Layer 5 of a small transformer language model trained on English Wikipedia (10 layers, counted from 0, width 128).
A neuron adds its activation times its output weights to the MLP's output. To switch it off is to set its activation to zero at one token and run the rest of the model.

Output weights of the MLP neurons that the questions are about. A number n stands for n times 0.0012.
n19: 8 18 25 42 -22 -43 24 -22 -8 11 24 7 31 36 12 34 3 24 -23 -31 -22 12 31 -25 -22 -36 17 14 19 15 -1 7 -33 -3 26 22 -17 -27 -34 5 -6 26 16 1 12 23 -12 -10 -23 -10 4 -40 -5 -7 -28 20 -11 31 14 5 31 -31 -11 -13 14 29 16 -25 -15 45 7 7 -21 7 -16 -48 -18 12 -23 9 -23 -8 0 22 -1 16 15 3 -32 -22 6 10 -7 -5 -16 -35 48 45 -26 -12 13 -27 -30 37 -29 23 15 -9 39 10 2 -16 -20 -6 -35 4 39 29 -11 -29 -2 -30 -11 10 -19 17 -21 20
n50: -14 -6 -3 -20 -4 12 -11 41 -26 -75 3 -38 -35 -25 58 -2 11 -3 21 3 19 -24 -23 -7 12 -7 -93 44 12 -7 25 20 0 18 21 9 23 -15 -41 16 -18 -29 -2 -15 -14 6 -7 11 -13 -45 -34 17 -2 10 8 33 -1 13 -51 -36 -28 -10 -24 -11 -36 -18 -5 -41 57 -22 13 9 16 -6 24 45 -22 -28 27 26 -22 5 -36 -9 -36 5 -7 3 9 9 -38 2 -15 23 -35 4 0 -4 -10 -16 26 -8 11 46 -4 -9 49 54 -25 12 35 19 -4 6 -7 17 2 52 9 14 31 -57 32 -9 -22 37 44 25
n227: 46 30 -31 -3 38 6 19 -21 13 -75 16 -29 9 1 -3 10 47 27 -53 11 -3 -45 74 3 52 48 39 26 -6 -38 41 -4 -26 3 37 -4 -28 -8 48 21 -35 5 -25 38 8 16 -22 -6 -53 -24 -37 14 -52 -25 31 19 -5 -3 16 -13 -42 12 53 8 54 -6 -24 -44 22 -17 -8 -5 -9 -22 -31 12 48 -21 3 -22 2 -24 39 10 -38 3 41 47 36 -18 14 -3 -3 -9 33 -22 -4 -44 46 -4 -9 21 -30 -3 59 -15 10 -12 4 -13 9 16 15 0 -36 -48 27 29 -22 -42 -49 19 -15 -4 25 -45 -55 15
n369: -9 9 -19 -6 12 7 -17 -21 -5 35 2 -37 4 -14 -4 -35 12 1 23 3 18 0 7 -14 -2 -8 18 13 1 6 -33 -1 -25 -24 -3 -42 28 -13 5 14 16 -43 -15 7 7 10 30 19 29 -28 22 50 -14 -29 9 -33 -36 11 51 -20 22 12 37 30 -24 -43 9 37 -4 -35 -23 -13 -22 1 10 -7 9 2 22 9 -12 19 -2 20 -54 -29 -13 16 -10 -15 4 8 -12 -3 21 12 46 -9 45 -25 -1 -4 60 2 4 8 0 -34 -10 -22 -33 5 -16 -10 -39 -12 14 -1 -15 14 7 9 -15 -11 13 4 37 10
n400: -20 4 -16 5 19 -12 14 -27 -13 -18 31 -33 -29 27 17 -14 -8 4 44 -20 -17 -6 -20 4 -21 16 6 25 20 -7 -16 14 13 14 -9 -53 23 7 -10 12 -29 16 24 1 -15 15 -13 8 -5 9 29 -15 12 4 -6 -9 -27 35 -26 -11 -8 -30 -20 -28 14 -18 -2 -15 49 7 5 -23 -6 -19 -18 7 -3 -12 -2 9 1 -24 -3 6 25 -10 12 -16 27 3 -11 -17 11 -35 -5 1 36 26 -10 20 10 32 9 -5 -1 22 18 -19 2 13 20 -26 -38 3 40 22 -13 2 -7 -12 -10 32 1 -10 3 -7 -8 -26
n457: -15 -22 -13 -7 17 -42 74 7 13 12 -27 30 5 -40 -40 34 5 -9 -3 -8 19 3 15 -2 50 -3 -22 18 -6 9 27 -19 8 32 6 4 8 12 -1 37 -16 -29 -37 18 21 -16 12 -26 -32 1 4 3 4 2 -8 16 79 31 -9 23 -14 4 10 -58 -5 -28 23 6 -7 11 9 4 24 -17 35 -41 20 20 -33 -31 43 7 -13 6 -12 -17 5 20 48 30 30 16 38 27 -17 0 -4 19 -13 -28 -5 -47 -14 5 4 -44 -9 3 -36 13 2 47 -33 -10 -10 -8 25 -27 27 -26 32 -50 -40 0 27 -9 -5 7
n516: -47 -17 3 7 -31 20 -23 -8 -19 40 -9 13 20 -19 11 29 -12 15 -3 -13 14 2 5 22 3 -26 9 -16 -25 9 -31 7 -6 1 -30 14 -7 -5 0 21 46 31 29 2 39 12 -40 -8 1 -15 47 -26 -4 14 -8 -22 17 -28 15 12 -8 -3 -1 -18 -25 -7 -4 -31 -24 -5 -26 7 16 -30 17 33 8 -3 1 7 -1 -8 -6 8 31 -17 1 -8 5 -2 20 -20 14 2 17 11 32 -15 13 -47 -5 7 -7 10 4 -28 18 1 -11 -25 -9 -1 5 -43 2 -26 6 22 -33 44 0 -40 -19 22 30 55 -18 -10
n633: -9 13 -6 -24 -31 56 -1 35 35 21 1 -17 3 7 -3 27 -13 -19 -27 -1 -23 -7 -3 -3 45 -31 -18 28 -54 -54 -26 16 -24 7 -14 -4 -32 23 -7 22 8 15 23 -44 27 -12 -35 2 17 -36 -8 3 -33 9 24 -15 -44 4 12 -25 13 30 4 -8 -19 1 -20 -26 -2 -6 20 -39 28 0 29 5 12 7 7 24 49 23 41 22 -5 -19 -24 -5 -17 14 8 33 36 8 -6 2 13 -5 16 -27 1 -28 15 -19 -15 9 18 -37 -15 23 18 -13 2 10 -26 -19 24 46 8 -1 26 12 -1 14 15 -18 19 -3
n705: 2 -16 6 -44 -25 4 -39 -36 10 20 5 10 16 -11 47 -5 9 -3 -12 22 -1 -13 30 -19 26 24 -11 3 -17 -32 3 14 -6 5 -26 -61 -28 34 2 -6 23 10 0 11 -26 45 13 -4 -19 44 -48 6 -16 -25 14 12 -25 17 -11 10 6 -23 18 -45 14 7 -28 37 -6 31 -12 -20 -11 51 26 -9 9 -22 7 26 -37 22 -31 -7 27 -18 19 -11 35 -36 2 28 29 -8 22 -29 -25 -22 -30 9 -34 -23 -18 3 -28 -46 -1 -33 -2 13 -12 7 34 -1 18 11 9 7 -24 -10 9 0 13 -8 -5 -1 0 7
n775: 10 44 -42 30 33 26 35 -2 8 38 -5 -29 1 12 -36 14 27 -22 22 -15 -8 -10 16 -26 -23 25 -27 5 6 22 -47 -4 -50 -19 -14 48 -11 16 10 -4 -10 13 -4 41 39 -18 5 -25 -18 -36 5 -10 -2 -31 -12 -25 -20 39 -32 -22 -44 48 -24 -24 -38 20 12 -9 33 11 -9 -18 -2 -5 -22 23 4 12 21 44 -6 -23 -6 -6 22 27 38 25 9 4 26 5 17 7 -24 -23 31 5 -2 0 12 16 -18 -8 -35 -38 12 -22 -17 3 22 -28 16 -32 59 -43 30 54 60 -2 -3 -23 -9 27 25 3 -62 -2
n842: -5 24 -11 45 47 -8 34 12 30 0 33 21 7 -29 63 0 3 -7 35 -35 -42 -8 -19 17 -11 41 38 4 14 -50 -15 -6 -10 -75 29 -43 -11 -27 5 5 -45 31 4 -13 -58 6 5 -2 34 13 -7 -30 -13 33 -25 -17 -1 -54 36 -24 57 2 23 -2 -29 19 -11 -24 10 -37 32 -15 21 -10 43 -16 13 45 -7 13 16 21 -26 -10 -14 11 -21 22 19 -11 -8 -63 18 31 -6 10 -17 28 -32 29 5 -52 -10 -27 1 -28 9 -10 -7 22 -21 -8 2 -12 73 -12 -1 8 11 19 -7 -40 -17 10 -14 -24 -75 -32
n856: -3 -1 -14 -14 7 17 -1 -6 15 34 4 -17 -19 -9 15 -6 -3 49 25 15 -15 11 22 -10 -33 48 48 0 45 24 3 27 -41 40 34 -6 6 -8 16 1 5 20 -8 10 -11 -16 -27 -2 -37 -19 7 -20 -42 -3 42 4 4 -7 34 2 9 -2 9 -18 -38 -27 -24 -35 -17 22 -33 -14 -9 0 15 -28 12 -16 5 -29 31 10 39 -62 10 0 -14 1 -8 23 13 -43 -4 3 -1 7 1 -2 13 -44 0 -14 4 43 17 72 11 -8 4 18 57 32 -13 -19 -1 -33 -26 12 -54 1 -34 37 10 3 -6 -72 -41 6
n933: -1 3 4 9 24 12 32 8 10 28 -62 9 43 -16 43 1 40 -3 5 -33 18 -30 14 -34 -25 13 8 6 -19 13 -9 12 12 -4 -11 -33 55 10 -5 -18 1 5 0 -16 -27 -46 1 -14 12 26 -24 5 -28 33 -60 -19 -11 9 64 -39 2 17 -4 25 -8 -4 -7 33 -9 43 -4 -33 -10 19 6 -25 27 13 -10 7 13 26 2 8 -38 11 23 11 32 9 -51 -35 0 -4 5 -8 23 15 -16 -38 -9 -10 1 36 -28 -11 14 -6 -6 -6 -5 23 -4 -18 7 14 43 -1 21 -7 -32 -23 -24 -28 -31 -13 10 27
n1021: 15 35 -33 1 1 19 9 -47 4 39 -9 30 5 -7 39 40 0 -24 -17 53 9 -9 1 -24 37 -68 34 -30 -14 -10 18 -5 31 10 -3 -35 -32 37 -18 2 -14 11 -11 16 23 -18 12 3 22 37 40 -35 2 -58 -25 9 11 -1 -5 37 -2 30 2 -39 -26 9 7 14 -24 27 23 -43 -9 32 -9 4 -5 25 4 -2 17 -8 -44 -43 -17 16 39 42 -15 -52 24 -5 -18 5 -30 24 -19 -14 -6 14 6 18 -18 -24 74 -32 -8 -51 22 17 35 -28 -27 -9 8 28 40 -23 -16 1 63 8 -34 0 12 13 -42 -17

Each question names a token from some text and the token that comes next. It shows the activations a of the neurons there, in the order above. A number n stands for n times 0.038.

Then comes g, the gradient of the next token's log-probability with respect to the MLP's output, scaled to length 1. A neuron's effect is roughly proportional to its activation times (output weights . g). A number n stands for n times 0.0034.

" left", then " S"
a: 3 -3 0 6 -1 -3 8 -4 13 17 -2 -4 -4 -4
g: 0 -6 44 8 -32 -34 9 -48 51 -19 -16 -2 -12 15 16 -39 -22 26 -16 8 31 -35 -12 -20 -26 51 -39 -24 -26 69 56 -12 21 36 -47 29 -51 -17 -11 66 0 -9 -40 -33 -7 -33 -7 -9 -20 16 15 -5 14 -15 -26 4 -7 -12 -8 12 8 -32 48 -15 6 11 40 -24 -4 -8 29 17 38 23 14 -6 -1 -21 -38 -11 3 7 36 18 -27 21 10 -18 11 -8 23 27 -21 30 -29 28 -27 -15 -33 -5 -11 -8 -19 25 18 6 30 28 46 -29 6 -33 -28 -18 0 -23 -33 -5 20 -1 15 29 9 31 36 43 -21 -19
Which neuron, switched off, raises the next token's probability most? n775

"ite", then " d"
a: -4 -3 30 -2 -3 -1 -4 18 -1 -3 -2 -3 -4 -1
g: 7 -9 -4 -6 18 -42 0 39 -40 -44 -24 -10 -30 -23 17 24 55 -9 7 4 27 4 -6 41 8 23 15 15 17 34 2 39 23 25 7 -2 -11 21 43 -3 -21 -12 10 -35 -1 -4 -14 -78 -21 -25 -31 -49 -11 -29 33 35 -24 20 -3 7 29 27 -31 14 -1 -4 -59 36 4 -54 18 20 -56 20 -33 -8 -8 13 -7 -3 8 -51 29 17 -1 -8 28 16 23 -5 2 -38 -34 2 16 -31 12 -15 18 11 -9 4 41 -39 13 13 49 -10 15 8 -7 27 35 -3 -63 -26 -25 25 -43 10 -7 -16 19 21 45 -4 -9 20
Switching off which neuron hurts the next token most? n227

" m", then "ission"
a: -3 -2 1 -4 -4 0 -4 -4 -1 -4 -3 -2 -4 61
g: 31 -32 -19 53 -12 13 -21 7 -58 13 41 14 41 -9 18 -53 34 37 -11 26 7 -2 17 -35 16 -30 -3 18 22 30 9 -43 41 -30 11 -26 22 17 -8 9 -22 28 5 -7 -21 -26 -29 10 -26 41 -17 6 -3 -33 37 7 17 -48 -37 15 1 46 -20 -13 -8 -19 37 -2 -20 -6 12 4 -42 24 -14 -36 4 -30 -36 -6 -30 1 -3 12 30 -1 -61 25 25 -15 -8 -12 -29 -38 -4 11 -13 19 -21 -1 51 -22 0 8 14 -1 4 -6 -23 76 -29 18 -11 62 9 5 18 10 -15 11 28 -49 -39 18 26 18 6 -6
Switching off which neuron hurts the next token most? n1021

",", then " which"
a: 3 -4 -3 -1 -4 -4 46 56 -4 -1 1 -2 -2 -4
g: -41 15 28 42 -44 9 -29 19 38 11 -21 -21 -19 2 -7 8 -24 19 23 -28 -1 -16 -22 9 -7 -7 -8 -9 4 -34 20 20 27 -48 14 -6 -18 18 -18 -15 -13 30 31 10 -3 21 11 46 24 -25 5 -18 35 -2 15 36 5 -34 -28 -51 -2 -36 12 3 18 -9 -8 -1 60 -20 30 3 -3 52 -21 -30 -28 -32 28 -32 -14 36 -18 12 -15 28 46 24 25 -31 14 -29 -5 20 16 22 16 -17 -40 26 -2 0 -25 -14 -77 7 -50 -35 -14 -33 -37 -8 -8 47 -26 26 20 27 12 -15 32 -7 43 41 -15 -19 42 12
Which neuron, switched off, raises the next token's probability most? n516

" black", then "-"
a: 12 -1 -4 -2 -1 -4 -3 29 -2 15 -3 -2 -4 0
g: -15 18 -3 22 10 37 20 20 -44 6 -6 -13 1 -21 59 -32 12 18 -8 -18 -47 39 8 5 -49 33 -6 -17 -28 3 13 31 68 25 -7 65 0 19 -26 -12 -1 14 -20 11 -22 -3 -38 2 -23 -21 19 -17 -17 55 -14 -3 6 -28 34 -25 21 -14 14 17 -43 -21 11 -50 25 -15 -38 42 7 -22 -8 4 -10 -39 -16 -14 17 15 -1 -42 12 28 -41 16 -20 2 -32 65 3 -42 10 0 -6 -2 -8 -7 22 14 -2 12 -1 43 11 -27 36 36 34 -48 -22 0 -10 -33 23 53 -30 10 -45 -20 19 8 19 3 -7 -9
Switching off which neuron hurts the next token most? n633

"ially", then " recogn"
a: -4 -4 18 5 10 -4 -2 -4 -4 1 -4 -3 -4 -1
g: 29 23 -30 21 14 -9 0 -2 -5 -8 30 -10 -29 -14 -7 32 33 -16 -7 -15 -50 9 10 -7 0 -9 -18 47 -3 -51 9 23 -34 19 48 -14 -5 -11 5 6 -28 11 -13 8 -3 59 2 32 10 33 -52 -8 11 23 -21 -30 19 4 9 12 -9 -38 16 37 -2 -48 -3 -8 -46 25 22 49 -8 -24 -35 30 -17 -17 -12 12 0 21 -44 2 30 -59 -10 33 3 9 -33 -23 11 10 29 2 25 2 25 -1 12 28 -19 -27 -50 -76 17 -21 -5 -9 27 25 -74 58 -18 10 -9 40 -29 8 11 -9 9 41 7 11 19 -14
Switching off which neuron hurts the next token most? n227

" to", then " by"
a: -3 -4 0 -4 -3 -2 27 43 -4 -3 -4 -2 -4 15
g: -16 -8 -36 -4 -31 17 -51 11 20 -1 10 -24 -13 34 -21 0 -2 25 25 13 10 22 15 -7 33 10 9 5 18 -9 -34 -31 -14 -46 3 27 6 -19 -1 -20 29 11 32 -47 -43 -22 25 9 -7 28 -10 49 -12 -35 47 30 27 41 8 5 -25 -4 -11 -24 10 26 11 41 -24 73 -63 -4 -28 52 -17 -43 8 -25 18 -22 -24 4 26 5 17 -51 -29 -7 -3 15 19 -28 -26 -39 -47 24 17 12 15 22 -21 -8 20 -37 19 7 -10 -32 -10 49 23 23 -10 -16 48 59 4 -4 -25 -15 -14 12 -10 -20 -10 22 20 -27
Which neuron, switched off, raises the next token's probability most? n516

"with", then "out"
a: 1 -4 -1 -4 -4 -3 8 20 -3 -2 -3 -1 -4 -1
g: 4 -15 63 -3 17 3 -19 12 70 -33 -5 -29 22 31 -1 -24 -25 -2 31 -24 -25 36 0 -63 -10 9 28 22 -32 -22 -6 -9 -34 -3 17 21 28 52 -12 11 56 -22 -6 -20 16 7 -1 59 -7 -53 43 -4 -22 -28 -21 -12 12 12 57 14 30 -6 -20 13 -26 -7 -9 -12 11 21 -30 -20 -44 12 -19 -19 30 2 11 -13 44 9 -24 37 -36 -25 -22 -5 -15 -1 -16 -6 19 27 22 -67 10 -15 20 -8 -7 17 13 -8 17 30 -24 -34 11 -9 -32 -55 -2 0 -9 -6 42 21 -12 24 9 8 25 23 -34 -30 34 -27
Switching off which neuron hurts the next token most? n633

"v", then "ind"
a: -3 -4 -2 30 -1 -3 10 0 4 8 -2 -4 -4 -1
g: -47 -5 -12 10 13 12 15 -30 11 15 -2 -24 7 27 15 3 7 -28 -26 20 22 11 55 -20 -9 -17 28 -31 29 -11 -20 -29 2 12 49 -19 12 -47 7 7 53 13 3 13 5 -2 4 5 5 -17 -35 -36 -31 -37 33 4 -9 -23 16 12 17 -18 60 -22 51 -37 -12 17 -6 -2 38 29 -19 45 -16 50 1 -8 28 -18 -1 -21 -33 9 -5 -44 -30 6 -1 0 -9 -67 -10 15 7 -68 -24 2 55 -17 45 45 -33 -28 -13 7 18 30 6 10 -5 -20 2 5 -17 -54 63 -3 0 -6 27 -3 0 -40 -12 18 1 26
Switching off which neuron hurts the next token most? n369

"ican", then " the"
a: -4 -4 16 -4 0 0 -4 5 -4 43 -2 1 3 -4
g: 17 44 -23 35 8 -12 26 -40 -28 4 -55 -22 47 19 -20 -42 3 -40 42 17 -19 -7 -29 -19 -13 12 15 -1 -29 -55 -4 -8 -17 -44 -28 10 28 -37 -9 7 9 23 37 21 -20 -23 16 0 6 -34 20 18 -16 -10 9 25 18 -12 -42 20 -37 -44 -55 -14 16 6 -8 19 45 -23 24 18 29 9 40 6 -19 44 -5 -19 -25 -8 37 3 -14 59 39 -27 -19 -6 28 -2 65 1 9 19 33 26 -2 21 -3 -34 7 -44 32 11 -6 -21 -24 25 -18 13 -41 11 -32 -4 -22 -20 24 -6 -22 8 10 9 46 -6 28 16
Switching off which neuron hurts the next token most? n775

" the", then " entire"
a: 44 -2 -4 -4 0 -1 -3 16 -4 1 -3 -3 1 -4
g: -29 -54 -46 25 -8 -17 -7 47 -12 -24 34 -16 -18 34 -8 25 -31 32 43 -6 -20 2 53 20 -12 13 16 32 -4 -28 -38 -11 6 22 7 0 17 -10 5 -20 21 -2 28 -28 -18 15 21 17 5 -57 -12 16 11 -44 -23 32 -17 33 22 0 86 32 -52 9 -21 46 -7 13 -16 -15 -2 0 -4 -17 -6 15 29 18 -5 -19 -32 2 -16 -24 -19 -13 45 29 -15 12 15 2 7 41 -2 -70 -32 17 2 41 -13 10 19 -12 -23 19 13 7 32 -34 -34 -14 22 -11 4 1 -6 -19 -5 -24 -12 -55 -15 -7 -22 -9 71 9
Switching off which neuron hurts the next token most? n19

" return", then "ing"
a: -4 -4 -4 -4 -4 -2 0 3 -4 -3 49 -3 -3 -4
g: 32 1 -9 -25 -16 2 -19 27 7 22 -17 31 -38 53 20 -8 -4 4 6 -28 -4 -34 -50 7 -7 10 11 43 -3 -21 -2 3 32 -14 10 25 10 9 4 12 -17 -13 -11 -19 -6 14 -11 39 4 -49 12 -25 2 10 -27 22 -36 3 -1 -29 50 -16 -13 -21 -57 -24 30 -12 8 15 42 14 -17 -63 -33 33 -1 4 -20 -11 -10 38 -64 -32 -23 -19 19 20 23 -68 -18 -22 -4 6 30 16 -22 -22 -2 53 31 23 -9 4 -22 10 7 0 9 17 3 59 -8 66 12 -1 34 -32 -35 27 34 -44 30 17 44 -2 -4 -21
Switching off which neuron hurts the next token most? n842

".", then " After"
a: 33 -2 -2 -1 -4 -1 66 90 -4 1 -3 -2 -4 -4
g: 13 -17 -38 -28 9 -7 -8 -5 22 -21 1 -29 -2 40 -9 -24 -18 2 -1 -31 -21 -32 39 32 58 -40 49 11 -33 -31 -22 2 25 20 8 -27 21 27 15 -51 6 59 41 -34 -26 39 -45 -17 -16 24 -2 -17 -32 -9 -25 -8 31 -42 -35 -11 12 -12 14 -6 39 3 34 1 28 -26 23 16 45 8 21 -17 -17 30 3 -9 1 14 -17 4 -24 -44 7 39 12 -5 28 -61 22 13 -3 15 -15 47 -34 15 -3 -14 3 0 32 16 -47 15 -15 -13 6 -41 27 13 -4 -8 -28 59 -5 24 6 49 13 -31 -14 -13 17 -32
Switching off which neuron hurts the next token most? n633